Layer 4 of a small transformer language model trained on English Wikipedia (11 layers, counted from 0, width 64).
A neuron's activation on a vector x is GELU(weights . x), where the dot is the dot product.

Input weights of the MLP neurons that the questions are about. A number n stands for n times 0.018.
n5: -36 -2 30 3 34 0 -13 -13 -9 -2 9 34 -8 9 -22 30 29 28 -13 -17 -18 -17 -18 -18 -3 12 -5 26 11 8 -1 21 2 -1 -3 -36 11 15 -19 -8 -36 -46 51 -31 -25 25 24 4 -20 10 8 -58 -14 -18 -1 5 39 -8 21 21 5 25 7 -2
n10: 21 2 34 29 -12 -23 10 -4 -7 -16 -11 17 -24 25 24 -15 0 -7 0 8 -16 -43 -7 28 -27 16 -7 6 -17 -26 -20 -35 58 5 26 12 69 -26 -33 -33 12 16 21 0 28 22 0 35 -14 -1 32 -27 -12 2 5 4 17 -2 19 -18 -11 2 -38 -5
n14: -20 7 -14 -16 -32 31 32 -2 -6 -8 -42 27 25 -1 -9 16 62 4 -10 -32 -8 -18 20 20 -49 -34 -13 1 3 -29 -10 -44 36 25 -17 -6 -14 3 -8 18 34 8 -26 -54 35 -18 25 27 27 6 10 -49 24 4 -14 -5 2 -13 -3 30 31 9 -24 34
n15: 32 -10 42 29 -20 8 41 -15 -31 -12 13 -6 -7 6 7 0 25 -2 2 -10 -53 -7 -11 31 0 -10 30 37 -14 -22 -5 -10 -2 -19 -32 1 -19 5 -3 10 -48 10 2 -30 13 18 -4 15 10 0 36 25 -24 23 7 1 -9 28 13 -51 -46 -14 27 26
n22: -19 13 23 -17 19 -6 7 -7 3 6 10 -15 36 13 8 -12 -7 -31 -3 -11 -1 -17 -4 13 -3 23 -5 23 30 -25 2 -7 12 -15 6 25 13 20 32 -4 -30 -19 6 -7 10 9 9 -23 -27 -39 -3 -11 24 -28 19 10 -38 -31 -3 6 -22 16 9 30
n24: 27 23 5 -30 2 4 -6 2 -13 28 0 -31 -1 -1 -5 -32 -35 -35 -5 -14 32 2 -2 -10 28 -11 9 0 -5 -26 -15 14 -4 47 26 -26 21 0 -19 17 -35 20 -10 -5 1 13 -22 -33 -6 -12 -5 -17 -5 14 15 -23 0 59 34 -13 40 12 -23 18
n31: 7 13 -4 -15 -27 6 -9 38 24 -3 3 23 -25 -19 -18 -6 6 -28 10 41 25 -13 -19 -13 -35 52 -5 -15 37 11 21 -13 7 10 6 0 -4 9 -27 -44 21 -13 -27 -2 20 6 -12 -18 -6 -12 9 6 12 10 -5 16 -26 -28 31 9 9 -10 -2 26
n34: -30 18 6 43 4 40 -8 7 -7 -14 32 19 -45 -25 11 -27 1 27 5 -23 38 -5 5 6 11 -7 1 -1 27 32 0 -8 -2 -26 -22 14 9 23 -3 -6 20 -18 18 23 7 -1 -24 32 -41 -30 15 -1 14 17 -25 -36 -9 7 -7 1 -8 -19 -9 -18
n40: -22 21 -41 -28 -7 31 -7 23 -7 7 14 -24 21 -13 11 45 -4 83 -56 31 4 24 28 2 2 37 -9 16 -4 -25 -14 -36 30 -56 -25 -25 30 13 -16 5 33 8 -18 -35 -16 -38 6 -13 -2 -1 29 0 -31 14 -11 -18 44 -54 -11 29 28 22 -16 7
n41: -18 -19 -16 4 9 5 35 48 -14 -6 -2 -21 21 10 -3 -5 0 -13 -5 -13 0 8 -4 -16 6 10 -15 28 -5 16 -16 19 -4 -16 1 -34 18 0 7 12 -15 25 -21 1 -6 15 8 -3 8 13 -20 18 4 16 23 -16 -1 2 3 0 -17 -17 -19 5
n47: -24 6 -16 28 18 23 -48 -6 -13 31 -18 -30 -22 -26 7 -15 -5 -5 16 27 20 -9 -43 -4 -32 -10 10 13 23 -27 1 16 39 -34 -5 8 -11 5 21 30 68 32 32 -14 -17 16 -23 -21 -27 12 -2 42 13 -10 -3 26 -23 -2 10 -10 47 -26 -42 -29
n52: -11 20 -5 -16 -1 40 14 -30 -31 -40 42 0 16 20 -11 -22 -12 -13 74 42 -11 -43 19 46 -30 -12 -15 -39 -43 19 12 -1 39 -10 0 -18 12 -52 6 6 12 18 -9 17 -12 -6 33 38 39 39 -2 7 -50 -30 -25 0 29 -38 29 7 -9 -41 -29 5
n53: 7 -15 3 21 14 -15 -8 -12 20 11 29 -3 25 -2 -6 -17 34 -12 36 -1 -30 -37 23 -3 31 -2 7 -28 23 -5 32 10 19 -9 -4 -23 -44 1 6 4 4 -19 32 19 -4 5 16 -15 -17 6 23 -30 -28 13 5 -14 -5 -9 -40 -17 13 14 -25 5
n55: 28 -35 -7 -3 8 78 19 34 -4 -21 -26 -31 -46 53 -21 44 21 17 9 15 15 32 2 15 -26 18 -36 -37 -11 -9 -13 -9 -1 -25 1 24 -10 3 -34 9 -15 -21 13 -25 10 11 -19 4 35 -2 11 -38 -38 7 26 -12 -35 1 35 -17 -35 37 27 16
n60: -32 6 50 -23 -24 24 -23 -44 25 7 12 -15 48 -7 5 13 16 -3 16 15 -22 -52 -6 51 34 -17 12 49 -49 23 33 -12 27 -40 -18 -43 9 18 -10 2 -3 3 29 -13 18 52 0 -11 26 16 2 7 13 -12 -44 -80 -5 -38 18 -16 -19 -7 10 18
n63: 30 -23 -9 1 -19 20 -11 25 -7 14 -8 -6 -17 7 -2 -20 4 17 14 10 3 12 9 -7 7 1 -24 -13 -21 26 18 21 2 1 16 -39 0 10 -7 19 -9 14 13 -4 -13 17 -16 -10 -24 -15 0 17 2 17 -2 -16 6 -19 -23 6 0 25 -4 11
n72: 18 17 6 -22 -33 1 -16 -27 28 -46 4 -6 -38 -17 -4 20 62 -11 -9 3 -17 9 -13 14 -20 -3 32 7 -14 -16 17 -18 21 7 -17 6 33 18 35 30 25 45 70 4 -35 3 42 -11 33 -27 -21 -51 21 -8 -7 -26 -4 -45 -1 -22 10 -9 6 1
n74: 13 -14 30 -26 -20 -10 2 8 -22 -5 8 -30 -31 -28 -23 -13 30 -15 21 2 7 10 20 34 -7 -5 6 0 -7 15 11 -17 10 21 -21 -2 38 27 -36 8 10 19 1 -57 4 8 10 19 -45 9 -14 -5 -1 -22 14 -18 32 0 21 -7 -11 -2 -2 11
n75: 14 4 -38 -3 -4 -24 7 10 5 18 21 -3 -27 -34 24 -36 4 -1 -6 10 -8 4 60 8 6 -17 -30 -22 3 -22 30 22 20 4 -9 -4 -18 41 -34 -37 -1 44 -8 6 48 -25 -9 -8 -23 2 -7 16 22 -21 2 -4 17 2 36 -30 48 -18 -23 -9
n76: -16 -29 16 27 74 -66 77 37 39 14 -38 45 25 -31 40 -35 -25 -49 -7 -14 -63 -39 34 19 7 -33 30 -9 -10 -6 -42 76 79 12 -8 -24 40 -78 17 2 -41 -2 -69 -11 -19 28 34 31 -57 -18 11 -15 10 -44 30 -3 19 8 29 36 -75 79 -29 -50
n86: 0 8 -2 -26 -35 -3 8 5 -3 6 -41 -5 8 17 12 30 -15 22 7 -40 -11 24 31 -26 -38 -23 -41 3 -8 -15 17 -3 31 21 -7 26 14 38 -4 -5 16 -7 -30 -39 -10 14 46 11 10 -17 0 10 -3 -22 6 43 -9 -26 -1 -3 29 -3 1 10
n88: -18 22 -42 38 35 -1 -5 1 21 -8 20 -53 -15 -1 -21 -2 -10 11 1 -12 21 8 15 51 -15 14 1 46 -14 -8 -27 4 -19 6 -5 20 13 3 47 12 5 9 -23 3 0 3 -41 -34 -45 -38 4 5 18 -13 -33 -4 2 10 -4 -9 6 1 23 1
n90: -27 2 32 11 19 -7 17 -36 -21 -25 32 26 -5 19 -9 -7 43 -4 11 -13 25 -11 -21 -6 -3 17 49 -24 16 18 -16 -21 0 4 -42 2 -23 21 -6 -2 44 1 30 -6 -1 3 -1 -8 -49 -50 -22 -11 12 -29 33 25 -21 -11 42 -21 -55 32 21 -24
n93: 28 -5 47 -17 -8 7 -3 -12 9 -20 15 -14 -27 28 -15 23 -14 -47 93 -12 -33 -32 -16 29 55 11 36 -9 -2 35 -41 6 -8 -45 -33 -38 19 -12 25 24 -33 -33 21 -25 37 9 -7 12 33 9 -12 44 -18 -5 1 31 -1 -6 19 -37 -27 -51 12 -2
n96: -48 7 -30 36 -6 -15 -8 5 22 23 15 30 -6 -14 5 -23 -11 -6 -2 41 -24 13 -12 -42 -20 5 14 -26 16 -13 18 11 9 7 11 3 6 -22 -50 -20 54 -23 17 -1 -18 -21 -30 28 -10 15 -22 34 37 17 -7 15 -8 -22 40 14 11 -23 -6 14
n102: 1 35 8 45 -40 -14 30 -3 -44 -11 57 19 -39 24 1 -3 -13 -16 7 -31 53 9 25 -7 19 -16 0 18 17 -37 -23 -10 -20 -3 -36 26 -8 57 -36 -37 -4 -9 -51 2 -29 18 44 47 -1 -32 -34 3 -16 -24 27 2 27 30 18 21 -3 -40 42 -27
n106: 20 -3 -6 8 -31 27 -13 -11 5 -11 25 0 5 -17 -14 -5 -32 2 -28 20 -11 9 3 17 -23 -27 -14 10 -10 30 0 28 9 15 -15 -20 28 5 9 17 13 17 -14 44 -12 -22 -1 1 -19 1 9 16 -24 -22 -17 -21 -2 12 -3 -6 28 1 0 35
n108: -15 -3 4 28 18 -23 17 -27 21 7 28 -8 -20 1 -27 5 9 41 21 27 10 12 8 -23 -23 -23 -4 19 45 0 8 -28 -10 -56 29 23 16 -14 -20 10 -36 -7 -30 34 26 -6 -27 42 -21 7 -24 9 -2 -10 8 -30 -19 -16 30 -1 13 -14 -19 -14
n111: -34 33 -31 -8 40 -23 -27 28 9 17 -3 20 20 6 -10 -16 3 -3 20 20 13 -33 -8 13 4 -36 -53 29 11 -8 -30 39 39 27 -2 20 35 -3 -4 4 -21 -7 2 -2 -24 13 12 31 -52 2 -7 -31 -30 -33 37 33 9 4 28 -21 -14 0 -27 -36
n114: -16 11 -2 -20 5 16 13 26 -36 -30 -22 -15 8 26 2 -19 23 21 -8 -7 -2 21 -5 -51 -30 6 8 36 -2 -40 -6 33 -13 34 -25 8 23 -8 13 9 -15 -37 1 17 -3 17 19 7 -14 15 28 8 -27 -29 -6 -12 20 -2 -16 -21 4 21 34 37
n121: -6 21 -4 -33 25 -3 -19 -39 -10 -33 -4 -27 5 21 -12 27 11 -14 -17 -15 -19 13 13 18 21 -20 -27 26 42 -10 -25 -27 10 20 33 -26 6 21 47 -1 -30 -5 -30 -7 -4 26 -46 19 44 -36 21 28 -10 -19 45 20 -4 37 -29 0 -3 -22 35 4
n126: 4 -10 6 33 -12 3 -22 -28 16 6 4 18 -11 -4 31 -6 5 10 24 -3 37 1 8 -2 -18 2 9 -43 -9 -1 29 10 4 -16 -25 7 -13 -16 -28 -9 6 -33 34 -22 28 -38 -21 -1 -1 -2 -2 -43 -8 3 -7 -12 4 10 24 19 26 11 14 -9

Each question shows a token from some text and the vector x that enters the MLP there. A number n stands for n times 0.044.

"0": 24 3 -3 -45 64 -26 2 17 17 3 -14 11 -14 -2 -2 -28 3 5 -17 -24 19 -1 -67 -14 8 10 3 -19 -21 28 16 -14 -10 2 1 48 21 16 -16 -23 -6 36 13 -23 23 -24 8 22 26 5 -18 31 -21 -15 -21 5 34 -22 -24 -1 -19 18 -6 11
The two highest activations, in order: n74, n10

" office": 12 17 -8 -3 57 -28 -15 16 21 34 -4 0 -8 -2 -3 -34 4 24 4 -15 -7 -11 -57 -16 11 -17 12 -21 -29 30 1 -31 -27 14 -1 26 9 32 -15 -35 5 29 -6 -5 27 -10 13 8 27 26 1 10 -27 -13 -18 12 30 -16 -45 -22 -21 11 -2 46
The two highest activations, in order: n114, n10

"con": 17 17 -5 -12 49 -11 8 9 23 4 -14 6 10 -6 -16 -28 -2 -12 -15 -20 -4 -12 -55 -1 6 -16 -7 -11 8 32 18 -1 -38 16 -11 51 4 23 2 -21 0 38 -16 8 4 -24 -13 6 26 14 7 16 -12 6 -50 9 18 -22 -60 -22 18 29 -11 44
Which neuron fires most, and how strongly? n106, at about 2.2

" the": 37 -2 -1 -5 64 -25 4 46 13 15 -22 0 -11 -13 1 -24 9 16 1 -25 12 -9 -68 -18 19 -22 2 -15 -13 26 19 -11 -25 -15 8 28 13 29 -8 -28 -9 23 2 -14 23 -19 2 7 37 11 18 23 -12 -13 -22 -6 16 9 -60 -15 -6 11 -9 4
Which neuron fires most, and how strongly? n63, at about 1.1

" Mess": 14 -1 8 3 39 -32 4 29 9 21 -34 0 4 -6 -9 -21 -1 5 -8 -21 7 5 -69 -10 8 -31 10 -24 3 35 6 3 -20 13 -7 58 18 32 -3 -9 -10 15 1 7 24 -10 11 -20 31 12 12 14 -26 -6 -22 -2 39 -39 -53 -21 -8 6 -7 29
Which neuron fires most, and how strongly? n114, at about 3.3

" |\n": 12 5 -6 5 73 -23 18 30 15 5 -21 14 3 -8 2 -19 -16 0 -29 -25 6 -8 -63 -7 -1 -16 -2 -25 -22 33 6 -11 -9 4 -6 32 24 33 3 -28 2 38 -17 -10 4 -11 14 23 27 5 -4 19 -19 -24 -20 18 35 0 -43 -11 -23 -15 10 28
The neuron with the highest activation: n76

" |": 32 9 -6 11 49 -10 9 7 23 21 -11 19 -13 -6 -11 -26 5 9 -19 -35 6 -12 -70 4 14 -19 5 -18 0 31 14 -11 -23 8 -18 42 12 39 -11 -39 4 15 4 -23 12 -20 11 10 29 12 10 10 -34 -14 -24 12 38 0 -45 -20 -25 13 6 15
Which neuron fires most, and how strongly? n15, at about 2

" (": 27 8 -9 -4 69 -7 11 25 13 29 -4 -14 -5 6 -2 -14 7 -19 -27 -31 3 -7 -66 -17 13 -24 0 -29 -4 4 4 -19 -15 6 12 43 4 40 -9 -44 10 25 1 -22 13 -12 9 8 27 20 -10 3 -18 11 -34 -8 24 6 -36 -4 -10 8 3 36
Which neuron fires most, and how strongly? n24, at about 1.4

".": -5 22 -17 0 54 -26 7 34 12 26 -5 -14 -9 -8 -23 -9 6 12 -23 -34 -13 -9 -55 9 18 5 -22 -6 -8 21 19 -31 -29 1 -2 78 16 29 -15 -20 -6 36 0 -18 36 -10 -7 18 9 32 -20 11 -28 -5 -12 -7 7 -23 -13 6 -4 9 0 10
The two highest activations, in order: n108, n111

"2": 20 5 -5 -34 70 -31 -4 4 16 10 -21 20 -6 13 4 -26 22 10 -3 -25 14 -22 -61 -12 18 5 -8 -17 -22 32 21 -24 -18 2 -6 43 7 11 -9 -40 9 17 11 -6 31 -24 4 21 13 -5 -4 20 -17 -3 -30 18 22 -18 -42 0 -21 23 2 18
The neuron with the highest activation: n90

" against": 42 7 1 -2 69 -22 -8 25 23 24 -29 9 -16 0 13 -29 -13 3 -20 -26 5 -3 -68 5 9 -31 10 -19 2 25 8 4 -12 12 -5 10 15 20 -5 -16 -14 39 -2 -14 24 -9 19 9 16 1 0 18 -29 -22 -18 9 27 -11 -50 -21 -22 25 1 13
The two highest activations, in order: n76, n111

" though": 47 4 -16 -16 70 -18 8 17 24 17 -25 -8 -8 -16 -18 -38 0 10 -26 -14 10 -5 -66 -12 9 -31 -19 -7 -10 27 13 -18 -14 13 -10 19 26 25 0 -11 -4 53 8 19 21 -11 6 12 20 22 9 20 -13 -8 -26 0 6 0 -46 -4 -10 5 -10 9
Which neuron fires most, and how strongly? n106, at about 1.8

" legislature": 17 24 0 4 45 -26 -8 15 23 25 -18 -1 4 2 -1 -31 -6 2 -19 -27 5 -32 -52 -9 5 -20 9 -19 -20 25 2 -2 -15 9 -2 34 -4 30 -1 -27 -4 47 2 3 21 -14 -3 11 36 29 7 33 -27 -10 -15 0 34 -21 -52 -41 -19 11 4 38
The neuron with the highest activation: n15

" in": 42 0 -1 -1 72 -11 12 30 4 19 -16 -16 -11 -1 -1 -31 -21 -5 -25 -22 3 -8 -62 -2 0 -17 8 -19 2 21 14 -12 -19 14 -1 17 18 23 0 -25 -17 41 3 -22 20 -24 10 6 13 18 -7 19 -23 2 -27 15 33 -1 -56 -18 -5 21 7 23
Which neuron fires most, and how strongly? n24, at about 1.9

"9": 10 -10 -14 -38 49 -28 -4 3 13 18 -21 -1 -15 2 -11 -26 22 6 -16 -23 26 -10 -72 -21 26 1 10 -26 -21 28 25 -8 -6 -3 7 48 4 11 -12 -30 -2 42 14 -19 27 -24 -3 17 16 27 3 28 -13 -11 -23 15 37 -13 -28 4 -15 12 0 13
The two highest activations, in order: n74, n75

" appoint": 35 9 4 1 43 -1 -17 21 17 4 -8 4 14 0 3 -32 5 15 -35 -17 2 -2 -66 -16 10 -25 -6 -20 -14 41 2 0 -35 7 -7 28 12 25 -14 -14 -15 39 1 16 16 -14 21 -1 27 31 -4 28 -19 -28 -25 0 31 -31 -46 -16 -7 15 -22 34
The neuron with the highest activation: n106

" northwest": 17 -1 8 -12 54 -14 10 30 7 15 -19 -4 -3 15 -5 -37 -11 -6 -8 -44 16 -25 -63 -8 22 -12 22 -27 1 24 6 5 -18 2 -10 25 13 19 2 -27 -7 39 2 -9 31 -28 12 -2 31 24 1 27 -5 -14 -17 22 27 -7 -58 -35 -9 9 -4 17
The neuron with the highest activation: n93

"St": 18 4 23 -20 47 -27 -12 33 0 19 -15 -8 -1 0 -12 -29 1 16 -15 -36 3 3 -74 -4 -3 -16 -10 -6 -34 19 -3 -8 -39 6 8 53 39 16 -3 -17 -8 28 4 4 18 -22 17 -10 22 21 -23 19 -15 -1 -18 7 31 -21 -30 22 3 -4 16 31
Which neuron fires most, and how strongly? n114, at about 3.1

"\"": 5 18 -16 2 70 -19 5 8 10 24 -11 16 -16 -1 -12 -14 14 12 -23 -37 -17 -10 -75 -1 6 -12 4 -12 6 31 4 -17 -16 11 13 37 2 33 -12 -42 -7 24 7 -9 15 -27 10 27 28 9 2 18 -33 -7 -26 -6 24 0 -38 6 -11 5 2 24
The two highest activations, in order: n5, n34

" ": 36 -3 6 -8 61 -25 -4 23 15 7 -9 11 3 3 -22 -12 -5 1 -12 -39 -4 -8 -60 -27 -6 0 -17 -12 -19 25 26 -25 -13 -12 10 52 27 37 -18 -35 3 17 20 -18 33 -23 7 17 32 17 -14 23 -12 -12 -29 5 11 -12 -24 10 -19 7 -2 22
Which neuron fires most, and how strongly? n10, at about 2.2

" July": 14 6 4 -26 65 -37 10 11 20 37 -27 15 -4 1 4 -25 -6 1 -6 -18 11 -13 -43 0 11 -20 12 -10 -9 25 10 -5 -16 15 -20 31 21 37 -1 -28 -15 40 -3 -10 37 -26 15 3 20 -4 -7 13 -24 -15 -18 -2 22 -15 -60 -2 -35 14 -9 34
The neuron with the highest activation: n76

" M": 20 0 4 -5 50 -8 -1 23 2 8 -14 4 -2 -8 -9 -10 -9 4 -21 -27 -1 -4 -75 5 7 -12 -9 -16 4 13 19 -2 -19 5 14 86 25 15 -10 -29 -3 9 4 -1 20 -9 16 -29 33 25 -3 17 -27 -15 -3 -8 26 -21 -48 -4 -3 0 -11 20
The two highest activations, in order: n114, n22

" \"": 29 1 1 7 60 -14 11 39 22 20 -24 -4 2 5 -17 -4 1 1 -16 -32 -13 2 -79 -29 -1 -17 -4 -13 -20 18 16 -25 -12 4 7 42 5 43 -13 -21 -2 24 -11 -10 17 -19 -2 0 39 23 -22 1 -26 10 -11 -22 25 15 -20 -4 6 10 -10 25
The neuron with the highest activation: n55

" D": 11 0 0 -6 59 -12 -16 32 16 22 -16 0 17 3 -22 -17 4 9 4 -33 -7 0 -70 -9 1 -8 4 -14 1 14 20 -20 -45 3 6 74 13 20 -17 -33 6 10 6 -2 19 -16 19 -9 36 15 -10 17 -21 -2 -2 -5 17 -31 -36 11 -11 10 -10 6
The neuron with the highest activation: n22

"s": 7 5 -9 -3 52 -13 0 18 15 16 -13 -5 -13 -8 -12 -37 -25 -3 -21 -31 15 -14 -84 7 7 -6 12 -14 1 33 19 3 -3 6 0 34 6 28 -9 -11 5 37 3 -5 14 -9 2 0 9 27 7 28 -31 -6 -29 1 40 -14 -49 -21 -9 16 7 27
The neuron with the highest activation: n47

" E": -6 5 -3 -3 55 -16 11 39 2 22 -14 -11 6 -6 -30 -17 9 -5 -14 -38 -12 -14 -61 -6 8 2 -20 -6 -3 13 20 -5 -21 8 -1 77 27 23 -18 -35 -1 16 16 -7 36 -15 8 2 44 17 -17 20 -24 -8 -10 -13 8 -19 -27 16 -5 14 -2 3
The two highest activations, in order: n22, n114

"da": -12 21 -22 4 47 -20 14 17 28 13 -21 -1 -9 0 -28 -29 11 7 -12 -25 -2 -10 -74 -8 19 2 -6 -15 8 17 21 -22 -36 6 6 67 7 20 -16 -17 8 14 6 -7 26 -30 11 8 30 41 -3 32 -11 0 -8 -2 17 -19 -35 -19 -11 4 -8 12
The two highest activations, in order: n96, n108

",": 25 9 -25 -5 67 -29 -6 0 10 28 -20 -11 0 -8 -8 -29 14 20 -35 -32 15 -6 -73 10 22 -11 4 -16 -4 27 7 -17 -14 3 -12 45 13 30 -3 -28 -9 30 8 -19 29 -23 7 16 12 16 -5 9 -16 -15 -16 6 14 4 -32 -2 -14 5 27 17
The neuron with the highest activation: n88

"1": 19 -12 3 -31 58 -27 6 5 15 0 -19 13 -13 9 -1 -29 16 -6 -16 -30 18 -12 -67 -11 22 17 -4 -26 -18 33 25 -17 -26 -9 -4 52 1 23 -7 -18 3 26 7 -11 23 -18 4 19 11 13 15 18 -20 -1 -23 18 30 -24 -42 -13 -12 22 -1 22
The neuron with the highest activation: n90

"3": 19 6 -6 -31 64 -24 -5 3 23 14 -17 29 -12 6 -1 -20 7 10 -11 -28 9 -12 -62 -19 8 1 1 -21 -21 24 13 -40 -29 -2 13 39 5 12 3 -48 15 18 11 1 29 -18 1 18 24 20 6 23 -26 -3 -36 24 24 -2 -41 -4 -11 11 -3 14
The neuron with the highest activation: n10

" un": 46 3 -4 6 46 -1 -8 23 25 6 -13 -7 -1 -13 -13 -7 -1 -17 -25 -22 -8 -5 -65 -24 14 -23 -13 -16 10 22 15 -3 -11 0 5 48 -3 23 -3 -42 18 32 -3 11 12 -12 7 1 44 8 4 -8 -15 -10 -33 4 20 1 -56 -16 2 27 -16 42
Which neuron fires most, and how strongly? n53, at about 1.7

"7": 12 16 -7 -39 66 -22 -2 12 24 7 -15 11 -11 6 -13 -22 2 1 -12 -35 5 -12 -57 -2 10 3 6 -24 -15 17 11 -33 -35 19 4 53 -4 24 -3 -37 5 27 21 -2 26 -17 10 7 19 18 4 6 -25 -6 -35 18 25 3 -51 6 -3 12 -4 19
The neuron with the highest activation: n114

" May": 17 -2 6 -28 58 -27 11 3 10 27 -18 8 -3 4 -12 -31 -1 -1 -7 -18 12 -9 -60 -8 5 -15 -2 -19 -5 26 22 -9 -12 5 -11 48 21 25 -10 -20 -21 46 14 -13 38 -36 9 7 29 7 -22 26 -26 -12 -21 7 28 -26 -30 0 -24 6 3 30
Which neuron fires most, and how strongly? n74, at about 1.8

" days": 19 -3 -1 -30 47 -12 -18 -14 13 24 -26 10 -2 15 -12 -40 -9 8 -4 -21 18 -16 -66 4 4 -32 8 -19 5 28 25 -16 -14 -2 7 34 10 8 -1 -20 -4 40 5 10 33 -28 15 25 21 23 -13 22 -18 -15 -37 0 32 -21 -33 -7 -14 12 4 42
The neuron with the highest activation: n52

" SB": 23 13 -2 -12 48 -18 1 20 33 29 -25 12 -3 10 -18 -15 -10 15 -31 -21 3 -11 -66 -10 3 -12 6 -22 -1 16 26 -7 -18 15 1 52 5 9 3 -42 26 6 7 -2 22 -24 12 -11 46 17 9 17 -33 -7 -22 3 23 -15 -51 -5 -24 -3 -7 15
The two highest activations, in order: n31, n114

"ra": -1 2 -11 -4 60 -22 21 16 24 19 -22 6 -9 -20 10 -27 -29 -5 -25 -18 7 0 -76 7 5 -23 2 -18 -2 22 3 11 -17 4 -6 43 20 19 -13 -19 2 34 -5 -10 19 -12 -1 14 37 25 8 8 -23 -29 -11 -1 43 -6 -37 -23 -9 21 7 21
Which three neurons fire most, strongest first? n76, n111, n114

")": 5 8 -10 -7 71 -23 -11 -8 8 18 -21 11 -1 -6 -4 -17 7 6 -16 -34 22 -10 -77 2 13 -10 12 -27 0 26 12 -12 -8 -5 -1 37 14 14 11 -32 -15 33 12 -14 18 -25 2 29 19 22 17 22 -26 -18 -30 7 37 -10 -27 -3 -22 -2 12 11
The neuron with the highest activation: n111

" Space": 11 7 5 1 55 -24 19 38 -17 29 -19 5 -5 -12 -29 -32 10 10 -21 -21 -5 -8 -72 -17 -5 -6 -2 -2 -14 37 23 -7 -14 0 5 40 22 23 -14 -10 1 34 -11 -4 22 -12 -6 1 49 33 -22 26 -29 -9 -15 -8 20 -29 -29 -2 2 3 -5 14
Which three neurons fire most, strongest first? n41, n114, n108

" campaign": 12 12 0 -7 54 -22 -4 6 20 24 -21 2 -6 -7 9 -26 0 14 -14 -24 9 -15 -54 -8 16 -27 12 -11 -12 42 15 2 -18 4 -20 28 -14 22 10 -29 -10 40 2 8 31 1 0 -5 32 14 9 12 -37 -16 -30 -6 36 -25 -48 -34 -17 22 11 37
Which three neurons fire most, strongest first? n60, n114, n53

"ne": 0 35 0 0 54 -8 -3 8 29 17 -27 -1 -4 4 -32 -16 4 10 -16 -24 -10 -16 -67 -6 -1 10 -11 -17 14 31 16 -20 -36 8 10 64 16 12 -11 -36 4 23 -4 0 28 -28 -6 5 26 36 -11 18 -6 9 -13 -3 8 -28 -38 -5 -16 12 -7 20
Which neuron fires most, and how strongly? n31, at about 3.1